Layer 2 of a small transformer language model trained on English Wikipedia (8 layers, counted from 0, width 128). Numbers have three digits each and are written without spaces.
A neuron adds its activation times its output weights to the MLP's output. To switch it off is to set its activation to zero at one token and run the rest of the model.
A neuron's activation on a vector x is GELU(gate . x) times (in . x), where the dot is the dot product.

Input weights of the MLP neurons that the questions are about. A number n stands for (n - 500) times 0.0013.
n24 gate: 563783535584293593477370622679565403781527669526403648311527463481406600520595387595434305471437373471523090508384547523391523496639690321649269360537275221528622455527417567727473217430496473585785248588680578485344462640399565580567373582709304377425351532665478458594553535539400452774589538476696492482594431466560431403496444483661266578558428461398534591504372717752382508584402
n48 gate: 474180377724488427307458523456527392554543468721423334567340694511376521519617291573654481482445299650473733235678516543623329383676546553617635353552658534449362375549452625521347337547470492693318437566549674526648433228440511732500496589519572560437555447402456443519435574697404606526461813707587643578093621576420464557459405492515468402688538363574515738192671544312410589473684
n99 gate: 564468664339337349634473436508762577496623705428821384466542553638312574292237563547722267492556371496583666316631461508468736300504630460606509504354391349604562465393578709459354461441613800268232479500638593549441565570307582291260482504385413411500692333419548290353681602445923770612428616730369566404529636434578547375431422473773513517379615244661554496665314372328684492641509
n101 gate: 695598594466509516329628674519371508471450585527325430421427346622599417389580713515341363535525634357403427455570508599285625624532596556595500396614561249441457410396513301504496156199602644631468417577377779456364476309372576242475613430243174520425666609624353408456410405799512754555803379833313560474309820644336424451635471430504525272655496492512472836516557570480488541335438
n136 gate: 413496631419459339417519566496595575377399631492532479478409605546589342223649483623535552443442522492405366244430771540455560802492361312566397283618265627290702367295428363519686643522797470504560690719512496411403449373459162288402565496444491420487390508460570342568587627631409467562373608477560628788509291372136610350614093356445527633274530660737285737469640740712784766367747
n146 gate: 663578399601347593589531438592320710459701500438746589219709473433583729341413732428516464234247666274348512637484463716412508346815386530533383373750581366479474475314575833452327804365752413468448500442641333386504359504466635781550461406548571379469516485590554786449730386589306691531309588567540389567571542520559545447248637617382529385589460459406596637373366411484591431476418
n171 gate: 500539656571370496364391309496635658565585429646386454488560380547410533273496601677656365481611311489460837424846619544560401531430547445630587621368275441405445277355302724474615496577392528480657296724529468733391625583353429417590483423484562446612362456447496508406706686621452633282524595628386653367739370472181620552309290329613241671676618480658187558650677599516582628338382
n195 gate: 546381492426446512580341577492441649384291364523663288743642377438636629436352464414599319500846337700551449567663667708317704413295410357246778341673389609447508500379443427600579336508519523412512585606351352512404481331425527352813660532539611400370524471512741379705784592504631365329504610697438415365407488273467433533720471453388565633421535451705418508709312394337245488445552
n221 gate: 575471666359492413368749443724507439644686734547441342481388500576680333527680353588432358634531488422373493425349504508557456629467322365660504496515285372481520721511597397410649357690359345753511347504335417427177442609610758512558656659637266591776592691664472596339425561557639493615670500531478746586261378411535458573394357428445527508331485699394571515618504582471596447530630
n230 gate: 654394547672204512358624285493582617413424410710554459552375607744542653341412693585453364459166657351391547461433484710556454425688468434528415646321508419391496570411540476329453451500674411480585644485482686534496103329475728459267291421600577671572556529735414488327397698536496355350437321528462377366385631268545585474481629466538674452520458672587698447448642608749508815640667
n307 gate: 500320388522417375421275656473364508546508552452674397301796472472549750228813383199890508512462428453607410393475657609484410401270519618408773480404629379317618356378283660482599163517305386475545386571375158476542436470444638642521668538439672332600416423483492585447509433687450473480284447504293626542293600553449550334690496434460581609785651428554394534555362476330614156475311
n315 gate: 701356294731639637532640520530560628419557580523602581496324574527528594288567496580597420242624521580612480408617455748519337419677452168308458461555472626450492500559272693324500425386558421342674611515533743465492257492538298333182594565464504352527447616430267441705780398216424256222249316588362492522496597627408625628563450362539409574452655533773448488292800462425578637544390
n24 in: 592293389442624482286516429465416571306324519444632525538493382407424514571533467305411438538632651518361511643426462463531358623586335679590466500493626637629399651684500406371588584485557551548435384486382333529474547435519533324576575396489623625849575650474353493446616254663471469214496602275536652466540631464542538448414405516238489466397478504254602519362771384302666345362964
n48 in: 340735428089655576648405860383536416649205359508412679211437496570430637431535396248584599256328545402377567794628296500444358447449417525423582457496608780426731508531607573235464484282511387536582370364726312659306640450525512388398530504508161577396605555298526335496613476396603458443452702512375582342586604520632437511415648538550631318440394516484579422565368527698520476413528
n99 in: 489391553539520428602708309390493674481553320396543637458522409504485437538412613454436537603527354557545638474387531515578430783592353305737407592329221434465294326386655466385478391420377496526567546489338379474766332801508485582461220322226168416580703681500507533544401565345466528349572466671456816638540594478551496693665446343529496504519600527557593523310610532625285767396489
n101 in: 406443405533677571472184616593176549349508426496252586520566290637615602345419417311594547470613564291321726531686484385585570631615636616524662608561457366423483533600245516479590613305610458449635736448576551275341645455512485488677278548330312492451668737604310674558442464460755597436567344537665427547438410558301353811481613328477581664626446552389383460452464627688296614259424
n136 in: 389438293392554457345299535577479309500596594747468409443423567584534396321378288752470474496429655508517547474314628800736521566374535541504416184550293382482595396356296553669402616587807707600572548709622600630269521706685458214478431678818406354600386532710565051698695413366496553748327436420530454536589288589188698372504633306332434452448487592657534655382405348668421543338426
n146 in: 734260516288453435500443459531706245385529254547491601749431413421683576434600664435484649538567646349520476496426567504400436946357519539512592265606557405634612556700400351500524576595187424365576450465288185405331642635704620255450517426308517338260397391492392216556333619406415608516251468593389444579588594536424378386365580226714613546407584388516500425665525527333654508444302
n171 in: 488537690554505634237767640419509421369526531455618722575363521538706488443694569695284637650359315324500509457470478561415683455718516664408278277462578605504618690901305553138817433360761242478424566611555574462557282451766242657663404461445419446542439532544492437151527557513423382599344556268546698603601752627513472600383327800437717360203534267517555482496413586479513500585273
n195 in: 226549445395610656407532611413546791610321439496513420817558337256258640211455732492643337417491328520533529814770775568377454496082546482466911344679487512344566549508327325619596171581496492521351616652438466524407553417610310696633442352496365415492504543491556405557522648593437536576542371739512381419332337446496598422529573487467573479651591264712699509462475204463603386309534
n221 in: 443623393450529325568341492552587175432424628530367621670535627308504482368469309336401472590419602489768292401309370372522344424543453303524664426623480752704366375298724419556323475432287508408426342481540309723436396743504644599533669492629426462427653478657398597438308384859334391360400288401644667562512525504746493489716516492326594403322305443336614353560356598457435345715468
n230 in: 475608805736451478380742600670372673361591496697703680666355654537295532166441612496380462472377390451342275534565417444496331443521629591365531500434491709566527477492557391537342580435599374690597618504311237542491500389603277545351418500534482911794648301426699555420577556530265447599487645651353559792609392513638255636738549560675654539530711190734534491470535533630692749377757
n307 in: 519527589383542524431780606283456411402316445477530346451640426520539620276488549454609616868364632332520508556500657606557405538315533913463633602679395591483458585417496365676624218557388646407239500607245378175569543391774456421558496597595492473426647571525427583728547211464468660616314612400453437563378407556362496436547454483414856664564750430484273147598455419414574395440529
n315 in: 507672546488699671481496327259569489664469464493415596638554260148541489590477539489477596409314207570500496519391453578529557515628458235551624477597473587572671492511424661483554460610593629613618488309461733462461425424654713596401566781568291650242276321382320443625451566449481445607446412420368500436557569371504482522353480587526524437434481650973703397430500555349334690794261

Output weights of the MLP neurons that the questions are about. A number n stands for (n - 500) times 0.00047.
n24: 485516544272770472374526511302489292468756395883481533573508484489559286492527412485336656620536542250667265405741563432566462621135500366339428439642588436242426530289375507534785489178632467504321517505378353415571578301397350508463538418336345591638617489559447545489485493454427543820484339518456461561570500496603422434299256623433643622576641603524507599610625686573348477342504
n48: 500597580375537789570455570526400480731515371414330488508525596766724504483440309488528442435606463456558610562724355507581570805587496551572298747399749557325258516541592464427182399618680460484509475246320710576364606596726496537445643754450544429399335542368633674561706437189482415639576794721382546669596564541564491659488462854778556695711635384674427787467513709523448563436375
n99: 504536600279488508626648382539607426412562263430710685664423328707403529723467537332621271422489413363571328302603365394435353246557567467757611418333460343589624409601508737477628537629476664245416583595521586228406687349447566307280488569714320489473379556427522467562534598655445512420383520562296803182377615406173355462485324715259370472436518525544463451682491476626504549463321
n101: 464521182534649449476436472234236680679556439588476589352525629557765445599537594297338549464657548418512672439614515710491682555617513804321593657603439303507464383818710531696538637278271543438625631349668450351429629146374552681415564468379516450441797634547392629269492565407663442663570650537600632352394308500575569667496684508621628496504364441418440601222720656423334529462317
n136: 277386292523533556319390696485583398687383555462703835627500434669470852660555580451465477597133521319299633562380409364621442565592487517568253598670504455333339352582526396634530403382447480607355478968676449759666445780483370410638553472665492472770378309600265447435551629612404593749370384431476281289288560557457542452488649363474453191512565457458496393270621492504461681397391
n146: 449168348515562426648593287452508341545583593589771414590696463467432602468411533496399664450396446426598348418606568496555394574639346859343477563327398648458427520526425564315427306683244485466454524767467573557456528398447419554669369462555481579599448708458601650361185467488595878776516308449440464225694492554484487459191653426625682464659619593500587545196261429550644444317319
n171: 611383566512373469453953424447432433469473629372385744459552198325448535426386504345703345308713470394589472572713813477301662625268694719408326500279248263561479220444720710580398560271639569390437511222396314570610252607654454318386353363406508524238457624393328368441398504590748421548712398602460509376397492513465495537475386686443394513653357562488567350606699483817509309398548
n195: 303670581645531454535651613592553565468360206391504500349715384541433755460451257401675659624558370791613405364285681203453762155432481387234783496389438561654598413481657331383432447540357273458388637377672386238789567362265513457278599428640276458295397298619560496698333268482315433505620583435633340436576382561446550412410689762374609221636446274376423618674386380508422496427607
n221: 457432458552433566582403597690251636429475586394263447545536120500295520222435332484508687357325543617602548614551449437162496583373479277613457589469409797351446626474363511449455485704644398455273510810559713644455653438488415437406733239555302274773351658431420310644432459567296662729564599195361319500588466363406545402619435541492643516377518606410493541445547532468525307586496
n230: 308249613520167487396422331340462545460691472737441671508479717663590691150594789397341570439579529584251457429638734556446442254560527500380512721430404384470476167458279496570253469649558288279384500405544210500388449403681389666484586390646193620480509404480431355447536642722438444393610918450583466372476331413763562496687573401616561547504467323469543379442691386420465381587492
n307: 223513745594649535805606434638446860640625645444670674480470544477563263403325335610543658618547434618624484583429614352455338400629979526287463559439471496507419508683561368680401659412324520548451706671707337272778542600509773496377516581500616488840306554548466406435516265641417712676626691489354251627444476434453462532480197602491664321473681419420519397488473693444496538461488
n315: 367644320584563485518526584702586617265452335607355341543356638407527631299569452738383573518300482355725567348545483374657444500541465553282437609605343345490572548418457697471411549553555525678650581604508608368374591679389485412678533637441321553681508735482599591383617342493508371438579481380680526251511421493580246778580519493607534599353308281480476973334552504598531436392448

Each question names a token from some text and the token that comes next. It shows the vector x that enters the MLP there. A number n stands for (n - 500) times 0.0049.

Then comes g, the gradient of the next token's log-probability with respect to the MLP's output, scaled to length 1. A neuron's effect is roughly proportional to its activation times (output weights . g). A number n stands for (n - 500) times 0.00078.

" b", then "ish"
x: 436589387360337497515343438602388740460472473417492567397470582359521689419436458854624567702530625431396712564330615488346504481365381531417421722218593444393551637456514574461384664376498852678452431369685573632395708482513566532253808609520419522410499472344344613581352601369366366556461452477596544639569194583585533607603642482623746458344523469225536479366298433342421447247597
g: 496598306484481438655435559551565388482449541503283652394586361506552361592500512424364620424498702451263648447590436621679679539396307472298555467532446675411678410504458511426542592613558472597530621555465389433651264478410547608379558527489465264481477548478826544343380485643551353824465529432700435603436496375448417302598366483518543513379461495728506356648432419262603554282548
Which neuron, switched off, lowers the next token's probability most? n99

" has", then " also"
x: 379461588631414354301384408473565663411437606276592489617374604564660537567226736542503592496539562410510461581515514757731568661595770436524356798293667704399436565387404554581613522529437560514613478588718463481277553351681513500590683668413436675272535766456340370411411481359453569407694639506682305456455415538345422608497703397372514556476587439669535567197641451231456410667294
g: 352367465362627433509417501549366440434370544591355510535340482515600533662646669510530340414517622504544558369427582467548421552454450632484546711514558334588350621394341552388486439505637527544519640376425404634557576660406344273358560613571403429535376025475780478395495314417599531299704671488705492551527388472598390444627584427530335343623542551567508365453517771479591476466387
Which neuron, switched off, lowers the next token's probability most? n315

" |", then " USA"
x: 319516298525598425312424632568469541493431656423622513638381544640710717395494645666332585625444487539175469494274549544690374567496375334418404752364528569481517470640305451457579487629361554535613642805652560587534641548581369392544701418568482362339574458381604425621557466568437546615606763443679495194460456537380553695651460391425419416366535532580470738223603446474550532512482
g: 640520438377633575558479735423645336558611464405429488526446690397487410396459580387623431287728471429470333495625592647278681484515444473602591489504334550272502697379433555593491377687497454533568468422499455507487612598551509720346463299595592336379332561285536796500517680572469711491391458628462426457407558637535513679420481512501435622574431545533520399704678757246419498586564
Which neuron, switched off, raises the next token's probability most? n136

" Al", then "m"
x: 186523608545418329704390558360436462356633541363384688314582580459751503573468555729511508622681524592200572489367734449508465335478455518514501677187685592651691451524338544413436478596301660408552593498523540475485493437581819378491664437399635547274505423524554628754405360488402611609474672558724501863489420506419338424653532382415395502521679321514380548335448482543591409442610
g: 434688553377585411397382466510455650469584502405428324299352457719423295470381528491572395491548323421419557427432698743441462460558627639573378300572448675374544274629141404628449541327516607363505321438657340321439415469488531680235384369331635412610474423508528615307519500620526546403549710480385572468630449499538415577587671530331450426579482602531635526370469468459589448537590
Which neuron, switched off, lowers the next token's probability most? n307

" USA", then " Ryan"
x: 414638348590447540358332640531541407634448434388578462431326610399565571333517623810448539607502554341523581615325551401479441442472310390544454850453579588557734577636433560561538273629263695589614446665725672735548461514514677488402661321358534438359421329338490614718468609415300639433723521387629450618485317473466518706685683578428305430427525200346482626409621352542512540424379
g: 460357577449468457461566591460455364489467668677616481579534350429600518553480312311558653472522440571395409658651514503445503593518631483376596396420674392241444378366460495480583520610379403442679743466450342418719676301627610595226819531478611375524534505581297492569737299535367445561389409583420591525376406453322612411463481452428613316455712506539319491373533485675452363391427
Which neuron, switched off, raises the next token's probability most? n24

"rist", then "op"
x: 050549440561266578448244503478400619458569655321343449526652464719647596413517447756601380684617500561389599439296455384496612505563410561522666587389624704779369523432294457640629487564405482440724766732506639537580380580609706438420617493401548489345550441334470679514678543438420548481433686464739529651402547348598549536592612675305430591536570466424442646200543330542624418567617
g: 489557614687544627433479516519584551390367571496326508302378629499334811582394215354588352711447630371551431448570390590425516427582545438580617563370579624545543361570461595359696431483536373530444438447653351515285430617621490410512710501605634473325531843451689634503543402704487523391605365470450417526684568589560544514665344272611437491581586541455442422522529471554753520348427
Which neuron, switched off, lowers the next token's probability most? n24

"ishop", then " of"
x: 368700562485300252502359645622656545523471433221248661402527353645578631381411405603458656677470742494417624453158392421533545386432677476509472765320772569611411580705385615378529576672410691710535689628477592264523583384607586366541573522447211658373454393442365598598605495463325427489600543583459294501438605389464581598547666578436297491403428328498516831326546466518438493685396
g: 687422605357363273361450497616701537625823580568347563497622190495501427431409643477486582420344795634485500577576546656604330447598534479547692386393602523429555463396563381445477672578445602459361400524437431510501326607473463300436613500343623623512429519588357545477572505523455558622401586561613542304486442602491619608432456677382441250531585554659343509383393515499733776432442
Which neuron, switched off, raises the next token's probability most? n101

" Medal", then ","
x: 468696623527514480533394573609532613631423422179452615510606526549615686409429615819575590689595382307465780618365595588525291352506502328504448928513547865552457624506598651498544601662341759450639445683499441379593664589409729582386781507565346476420443418364358569541721487386457409642566533515598303409485442590575472533593661459605410599508480371413305787451564467394627516500349
g: 422728449555427510456459585500457407578576625598643543636466513530452592277514286396480692618377527535404561412502572567588520217364583611412567515334510429596543428564320491418569539744531373612535530400499579419327467457307509632303363439438490739442597435368309430398480415325443173405442610404429387575565634610448449439523376553468440584335486393327450522438200256678515261451383
Which neuron, switched off, lowers the next token's probability most? n171

" FRA", then " Jean"
x: 474634429589484439379349653453473554637540289290523386591405584684463492306526530818440369524503549476443657477323426399561338440387420434537216755372629684566652561505490547602461348664373638667748442693697459627539526544467724284569639362427486441392289355257526676714592573443408636538651454380491468603483323581583519608667756518471444586292487248519379630327563405628618491361257
g: 519589492639576383381523518381635577596619409643496389317607393526181565558377486603480450637563553461380628466519524462655306238586576450457526630514666472676509547454410553602450596525733574497700386419426343354578499530620609587620761664446399444431315495592623647325311537377458422412521412547635618296445858400556548600413484639570607642377739549532512566557482496510393527695515
Which neuron, switched off, lowers the next token's probability most? n171

" City", then " Land"
x: 270663579516594476431392576618760586542527447241327560447568439487755533312637564721379737572398650354592512611402502392503585338466347495533358565372720696623440502600623476617557383737350648548529539743663497678571569641263738379404704385444374502366480495502354413508648714443417542468731576546624375551376389452445450538715520476292267390577431272513510652434501286555583433549592
g: 291524573303473509621703529447519584563523365468455564612356443556574511735651432285542564606689410776262397488598677525667316685358394652589562476438493391485569390416561432616558425305594379422579465561506320609245467545591471401593482221514463370515591468382316425559485623594520643505472402611543542559427300610454638552596473598520634590497428469501351498408510326274691625309614
Which neuron, switched off, raises the next token's probability most? n101

"ous", then " appro"
x: 248582513355330460463577392709716492479443619395495408654592401599804745490420487588436705484341530411356585526273473420511706366543321536478367500662930579614375490679430520553502600477370501599595632696606585421439617663536611288478502549453336663601665508439347473431562614602504376519527606647695378549188342505504372723559484621301495606420573556306464562355395542244464199440586
g: 432328599399483422456618551412318291424664623601414322472401351614226555576410570440340593507577506530530601700422655468555454453558458649273633616462455385527378325420586348489625577504738479426521498493646432605507552665428566357578449560430463427486600464698485458343394482639597481485457513511445585497466338336700576662660421572810383353598377669625635540625734588542324546626718
Which neuron, switched off, raises the next token's probability most? n221

"S", then "y"
x: 630523500480363393468461572544467387634645270473442470783782744544743599717341590684361540571495570457508638525414649588462454579624541557592345680440725496741573410733538389613621299568481731496484494451844464515539594559385565476475697386558667660323365444267547618610555487484427357733666717487559377550570405745422437554638653645518421547398666415535404588300279446363594497408363
g: 414462462570418491343340406455387409774432576511349520355406536485348512659513527535431564492668428512435330372486336681524525654539573407443420463512482129730587505753483449407475453606305395413660597529745501411662429546539540512440471667422376388428668183403555560403636364450476621423545462433375616593505698264495511527527380469286409351602428476479265418618476482526419379352450
Which neuron, switched off, lowers the next token's probability most? n24

"8", then "8"
x: 288728245456434767392335691372562415521583393374529529613485521537675540451421599647563724743632543482615522433330595657677594319486365441527377743223640596604628360451483376580585594574325582564459538578544567355349644608315535614357562362496581597381717378416427392617423524450600427423751883576754350521494583584508644586560631457406488395422557473504599636568290468279850291512282
g: 747498304429493467563472670517536305432377476595655526417355430441570236606529802547329462308471635724429750546446417459318665636380486624381460572553622418427565499305426574491475493593720360388478277517514465340450412682564451434520643609424437399595630540458473421597492333451570576467407292659477448538488577521767590526576529563664577504550665492225570552596599435595623545612617
Which neuron, switched off, lowers the next token's probability most? n99

" the", then " e"
x: 260533405537338423499533339420537536632418469398474652588421453520540753405479523726433412547659504021388546436173353427604489518643421510476465660390907420422443600742554448524591533480487583543522469758621504482256602460638534428667732442493443557461642503451461641448566428544478539633703578558454641466462593565542606494768566501353453410368223474456484468347505519404677350610504
g: 686445331470388587477700597507443313706391690711392540590607509555638798523515607558467418529309576593487450366497537394522559494539482391513452414587409470480694556480277526435393621369547509590511314453544422555448572498464490292634491615363393789637439530561478304549537202497327648740394644364269434445621495413623422301546480682645650480465531576545648370556452475595442658589503
Which neuron, switched off, lowers the next token's probability most? n221

"st", then " House"
x: 254670463494307467312475691692334639674506461242277477605604547591616597365480658589483597597437670595508475418281833431461415608470377548342538426370556582608291495670602541569613418437562555576515645622580639388363524668589638514142727361423526620379498528588499706347561648551371360436562616420611388501336442447616727591650651422269137541411591502542562819406521368499482442577588
g: 567422370473635533581390462614518724615361492633455538234399396521489374581576649427420524498601584410431377614453357699379493467556433646386415685424865460259732510527517467580564651504589589539473645533616690643432280570439424436576396577387398532458397699375668530553527759435622537511493528460745496550580407418537435411534467315435387498650287377742623597382469506454587418443658
Which neuron, switched off, raises the next token's probability most? n101

"is", then " for"
x: 411741360590438460552581509600555465534480411465535568519532547692786527582461558752532609278703506520542528524239421568300728428421518700547537459208862672678481579619482335654678429566328491514487702531757647578378578557491501240386636481602465779468618222441393651568543514441338353624635371484469323568426512592422210500568648497514254373507535511491612549149343502342605467449380
g: 486402644549548560468423551783478477471646396406411638586531583492471717379550564706473460540268413381535564543412426432616408421450398483575429552525659575271641535582504352483433406499467968608459344519666475626445529490434641693499504547468390394601577457651447490451413532276527651284334506531500246491630829603636532489580496436471417580477452427392256421481456313375381452380526
Which neuron, switched off, raises the next token's probability most? n99

" in", then " the"
x: 381527420770389398420571440600489552406547555217557532500311581530529665452628556506526658708772521359460532374206457559483633519861391482484390732337675717634453481746375456532674387611386721536470501706501415554353508505606620363662711600584455441358514638364577641427435298467338536539511604373367351356492373617473611399651492706516520363282477451443619669350258304448582507638497
g: 262728519392424613593301453693707583595571550504313412498423643516510543439598549500674442525234530528767464399465466615471495400560441456511508454521431578526714532498468508601214341446524415434256522581447444421512490568447435383426475580483403604631437591653525442635382408286321272621484672472502414521530353279486478321467478369320607476289631427541402802313488485681453623486431
Which neuron, switched off, lowers the next token's probability most? n221

" Germany", then " F"
x: 524532401765457579398303584681574577616573479284356644618432588449588640179514582699308429655474538310433632559315566451471556429326530401589490808376574647631510598658553516538596492594410570468561374695737605621522624594472485534509704452433498574457403301419506541628523567362431568457855549487667361646434384380580541386715769562378464566457446179411584670444587339514568552580527
g: 436129499352635419512568546545613540298510305708623377632344433502554453532363549547581440388698482666680600315611366515522419782490533676598425510597518386308621392625535390677542478520469429422612516627355416454505676477679658620497606574643648444234360563396611517422541671682519735568564362381376387659424506530461634391479458671515374639514530508556450480395476628527541509421499
Which neuron, switched off, lowers the next token's probability most? n195

"is", then ".\n\n"
x: 445734374598439454554586486592570471516480417451535570515522539712770522583470527757537586285700505500543529501210387584326725427408510679565538450201860670677474581628478318654661432571341480524506694527745635601363581559468507259399640488605461779452610236430396657555553501438347336629641376480456347577420527591437212495565667488517243365515543517493621532129326511341605450462382
g: 354590444351548550429476597635574448565439771603478687480423622298221695390708572631399466407402428408689650492413318470546614364607454635642442539435449661411523578613591376492428368443418548525442399362509400458382442571459510638459294550398270666482627551442361272448445540246488603400506615625570402493499722504514514485377532367324589642409558582628423382518440321558366739405677
Which neuron, switched off, lowers the next token's probability most? n101

"is", then " had"
x: 415720361575425454556566518581559470524489407451521572520526547712771534589471539766536608288690499524535524505219419578325732436423527704541540465198858664650483585631487332649677430576339492524511717537736637580359574564476511244383638502614446778460596220446401636569546521438347372630644378489459335582409512590429214483568657498524234388515537501514617551129338498332618445449365
g: 498433479494340517586377519726428634524658629334482313715467472574308378385725468722506626397275682587641453546443486542378532360513516436484469450555591596436674510557424454607499480557517733502570627468523368473387305513352464568584411660433400483506590592559332457575607337361589626326385418548465447459582681296493463501647490199308432583605522355453481453469247211423299367531484
Which neuron, switched off, lowers the next token's probability most? n101

" Ber", then "l"
x: 258638611584498465456297550360536662573573583469455709522580596694607581525360348628489758527744453525436659527638623551446449473299425581345517732057556522565634611388350684548493582480355708361429510589720516538639581431365735451317616651560505667405544363458286548561572531493397419559529443511656519784435538426486691530630641519367403219204559266533413581433458408342582520614557
g: 472586599671551531636291553533607479715573333605537548619544467606633611553488602591605258308440576610508558468674314526509663488459465653511397391754751471352314434636445528629389397476462504524549422446472271498631644612523622637213502721501625620506435365428462631656478417521520505480582536683468591463641679505336528361649439449356499544559426426488432420377446688455721458740322
Which neuron, switched off, raises the next token's probability most? n99

" F", then "3"
x: 471539501504435502430379493362419695653568610515361565678646552672670573439470600712392604769843647505401624443405591575550374643537166432483535914268796658663572547587608553482504472456344736782576587489566542408405595429441691426430716577484634523377440419366432581470347637415449479691574587451772536807507429587561592694504546765499565439384613311546368587526361446388453587494541
g: 463566469713480489483454652406553537418574476190730556615471729274418632393392534504397576681562530503453313779367406349633515506548378408412327416526153613445477421453454326654489519580525455522427534552482604402394668464382472577548296221500597572711587603472534493664522584529676386415468452236628580507600417456446439550490248495430601527489437559586476533646422417387678615418422
Which neuron, switched off, lowers the next token's probability most? n48

"s", then " more"
x: 505600319535426455623485392825714464645506437353557526526355520590733728567317793712416673491487443462539611530388580528455542476742436531622463654562805563603489499543492476608628528581467610593607443502821522439346563691411554442287637521521515619496459451427524674499579473337299422665612595495475278332476335625577265630555683415636351459554627419408416560265331408428684511674250
g: 468398401633423417441511304490500464392499549600740413446485535537419425318476614503521554268357460472475387554569551484610339661617666645459561316472368656574693664490577554486523528600549499427395425528598431507445422450561262644725384543480454446670605552666554398653403504295413589695508503527644433594739812423449746326565557658554731589521337511693684424451530586631320490663467
Which neuron, switched off, raises the next token's probability most? n24

" F", then "2"
x: 458561492484420525444381504374438706630529596532382565679678552697658593425476574739403586772819657510381633441418606567568365595545150435475524935279813642622579539593596561499504477467326723776587596501557518426403607447424697410446723594451633521371420415386397573469358642415463459699584581477744548799514438598549600696502549778492565463378618320575358576507370452380456565501515
g: 462540452716423553432398681429606517350542602282624617616514751262479596453483568545399555650494531518502446790398471391579526528513366431410356479414232594445357367482382325650484412631505420385335578526604552441425718503352415601502299308466641486702523545473599512718584561468758466344495532226604635506606378487441461631445216495493567517550375602534418524578373425381588607388421
Which neuron, switched off, lowers the next token's probability most? n48

" only", then " today"
x: 162469563438383478434407423677670460658413595287676468402568545472563600365419696692551549739466623425433769679181474492626539570673270376341504753497779445616610526532659514486572655474412466726597442629594518384399576473702635451452590388389656396423711617619374499414621406378373431506370538581497400319622272457391489736609517349288728588455419508518338640281554596342464448446387
g: 573515576414716498569408545621513502666362625365206525500677550609383349529562570476480544665503586519305519455611459521404498647581344683587609565505441536447454630448612413426354445537311372456579238453601482389340413386383429442638786530664434713432687699433378436447383527353740579492644513548307473450397516635542323406624595478257544471360572422487470627597467223536619445587412
Which neuron, switched off, lowers the next token's probability most? n146

" F", then "ut"
x: 463549505470426525435367481368406670635562634507392548673632551657694599480446579717399640763830663496402600483432576559565356622534158445469539952236795619679549546599644542478463461444341738753554604478550540415393591465433748430405691577470613508371463382386421594455322638420454466696588534499781565808468431553529567684481567726479539421426598338540382541567351443387444599500530
g: 444560424399473399368532342693638631396500365471389509505518340593733379634400312587504585460485442381421425439521615568410574540508688632635434425590664614541396484538311342385601662583418165506477657524471659527463718632596540420424580412655547526281722435658337488534305349436360379615522413496662402478237415537626468454544681419507496486507483371441246635351451646539525541634366
Which neuron, switched off, lowers the next token's probability most? n195

"ures", then " $"
x: 438607518476443593543468351777690598651428592228451653617466457697750813480259667613529779390419441545449517597550563532444496430541430348577360629398618557827420526641378355629617523632287675426659507611748373615520497625357610382319622664502535609608470389330467573458423519310404322711601549578476363445417390484375457663444714422423262433473524463293432544365331373473672535441369
g: 432344431707447612411666553314481318539548442572864731540537542439600639586302826443480612370491495438433297669568688521499386428542436646443409472519428550457542317478408414413290412448399577620398484509520535448648591354520455506479659576543499400476737720540438464623517454401444476508359505391524405568671474345560545527542451427812666425480246495635506316484698503523597555640528
Which neuron, switched off, raises the next token's probability most? n171

" of", then " a"
x: 352426341605431587439468382608532655687420557347496612619531658583646690433510585761547613646573562376432528382178405526608424439605365424302478662377715629469458455663402477414554431576353615507523495896566350227331529588634579370597805550493404570474538622413525542390522399522420504619668606366447436320471497515487650365688492539497533336338579478457605590468394470433689447626440
g: 552409534765665512591364483585669367455604437414692553526557543569658598585423418518679509385737730499520374619449583504487460477521458625387583404434419426516445382561454603667634689446459510476476581461453132579387357371573591639637161435385261624444537686426462513482255565367321489545509305424581373415598457460521473400492708627614568529444566580253606516476442609545613417646464
Which neuron, switched off, raises the next token's probability most? n221

"ant", then " |\n"
x: 164403499310462576524470560619467674762428575288456541588638405708813764379471517752600665571603481471340599450290441609468663357451188429442645647439794661654505555611401495572612513445392546540725735564432610568524458520607707314334603486408552520515533498561399649483514498432339316475536728572640357620312392473571412620647704406444244490597709489464471835416446388393502348533550
g: 632500530693402508588304470580553547682502275480565566439297354478470635533525477337648559616272466498471463581634552585501495381394549365605345479460822856367542524410626617655500373516328629561371504599588559714586337560685526544676458677505533327634383533250468526467589407367567530428419609341580553558705361618501408490484614393438428694457492529544561443616647360536365513559338
Which neuron, switched off, lowers the next token's probability most? n307

"ist", then "on"
x: 335620279578567538517491523730679626637478485439294437735341506668683883434410494799553692615530486635447609411229399447563559499406469256470443763393713373663427575713415564464651635516539592565462504569490619422443514511481507277484570694620506578376623338334431685643646438311333414399395562609717490567368514424675577577753587639342337385504607432442503879368497418404556488523537
g: 462255551598518526754406539396639307603468323398450499608578597419554585305337443569685432652792490644290371411517685737428529545405501410492442511514365544360584463401446647311732577720513561450435442511654664444482402667381527325292525501518678506370506470562410677489513511504613492536482435528452556555476404583558460573489647441605299530398392597423677354511234576608478582290357
Which neuron, switched off, lowers the next token's probability most? n48

" of", then " Al"
x: 409489450654431555499456331549498599521406393325412614747527581653432655478575460676563552709472591548307591316188433502646514465675463436374492658250802539378426449674309469382406526666362636489409625849505436378253491440635699468636785580347414473369461566447482572499581443640519480597553643500570470398507576444353668364788542429411400373397630537581514764423358475485671466632493
g: 347510594580425354504374307519177354295450668503598389474334488408453346425521258313535431342527415618397531460367383399593459633350609404435549434613559560342586465394602427437422409477483506404599273484480552575554423333461523366421775464436555495451692374552266634553523580640539548632525770533545578542217622587316537589370483385420313470361562533571465626659510322469415446597622
Which neuron, switched off, lowers the next token's probability most? n48

" of", then " T"
x: 306449465592545568465461353604502618583300490382441592722526613660604724488431582782544555652593578477434576466265375511556453488538418468356477640255674556463434431667283455445424446614390614478444516897530332323288482610583627456720716579454453439414499662432510572392566419541364506641659538437478493357521540507478614407820526513442558371448696488485510655386298515412696413588402
g: 412408351346530340452516478375239329380458624659432460432529543508374421425467311249297331503432411498407448387284408499628494568411493429687442368669611741458503422485412330609598383516515370418459466486499608581504551440415484391426495269467431408555690418328734299693699366497504663623409477513578606461475682579565584467533597412284430403383395330582432568560284455672405419349605
Which neuron, switched off, raises the next token's probability most? n307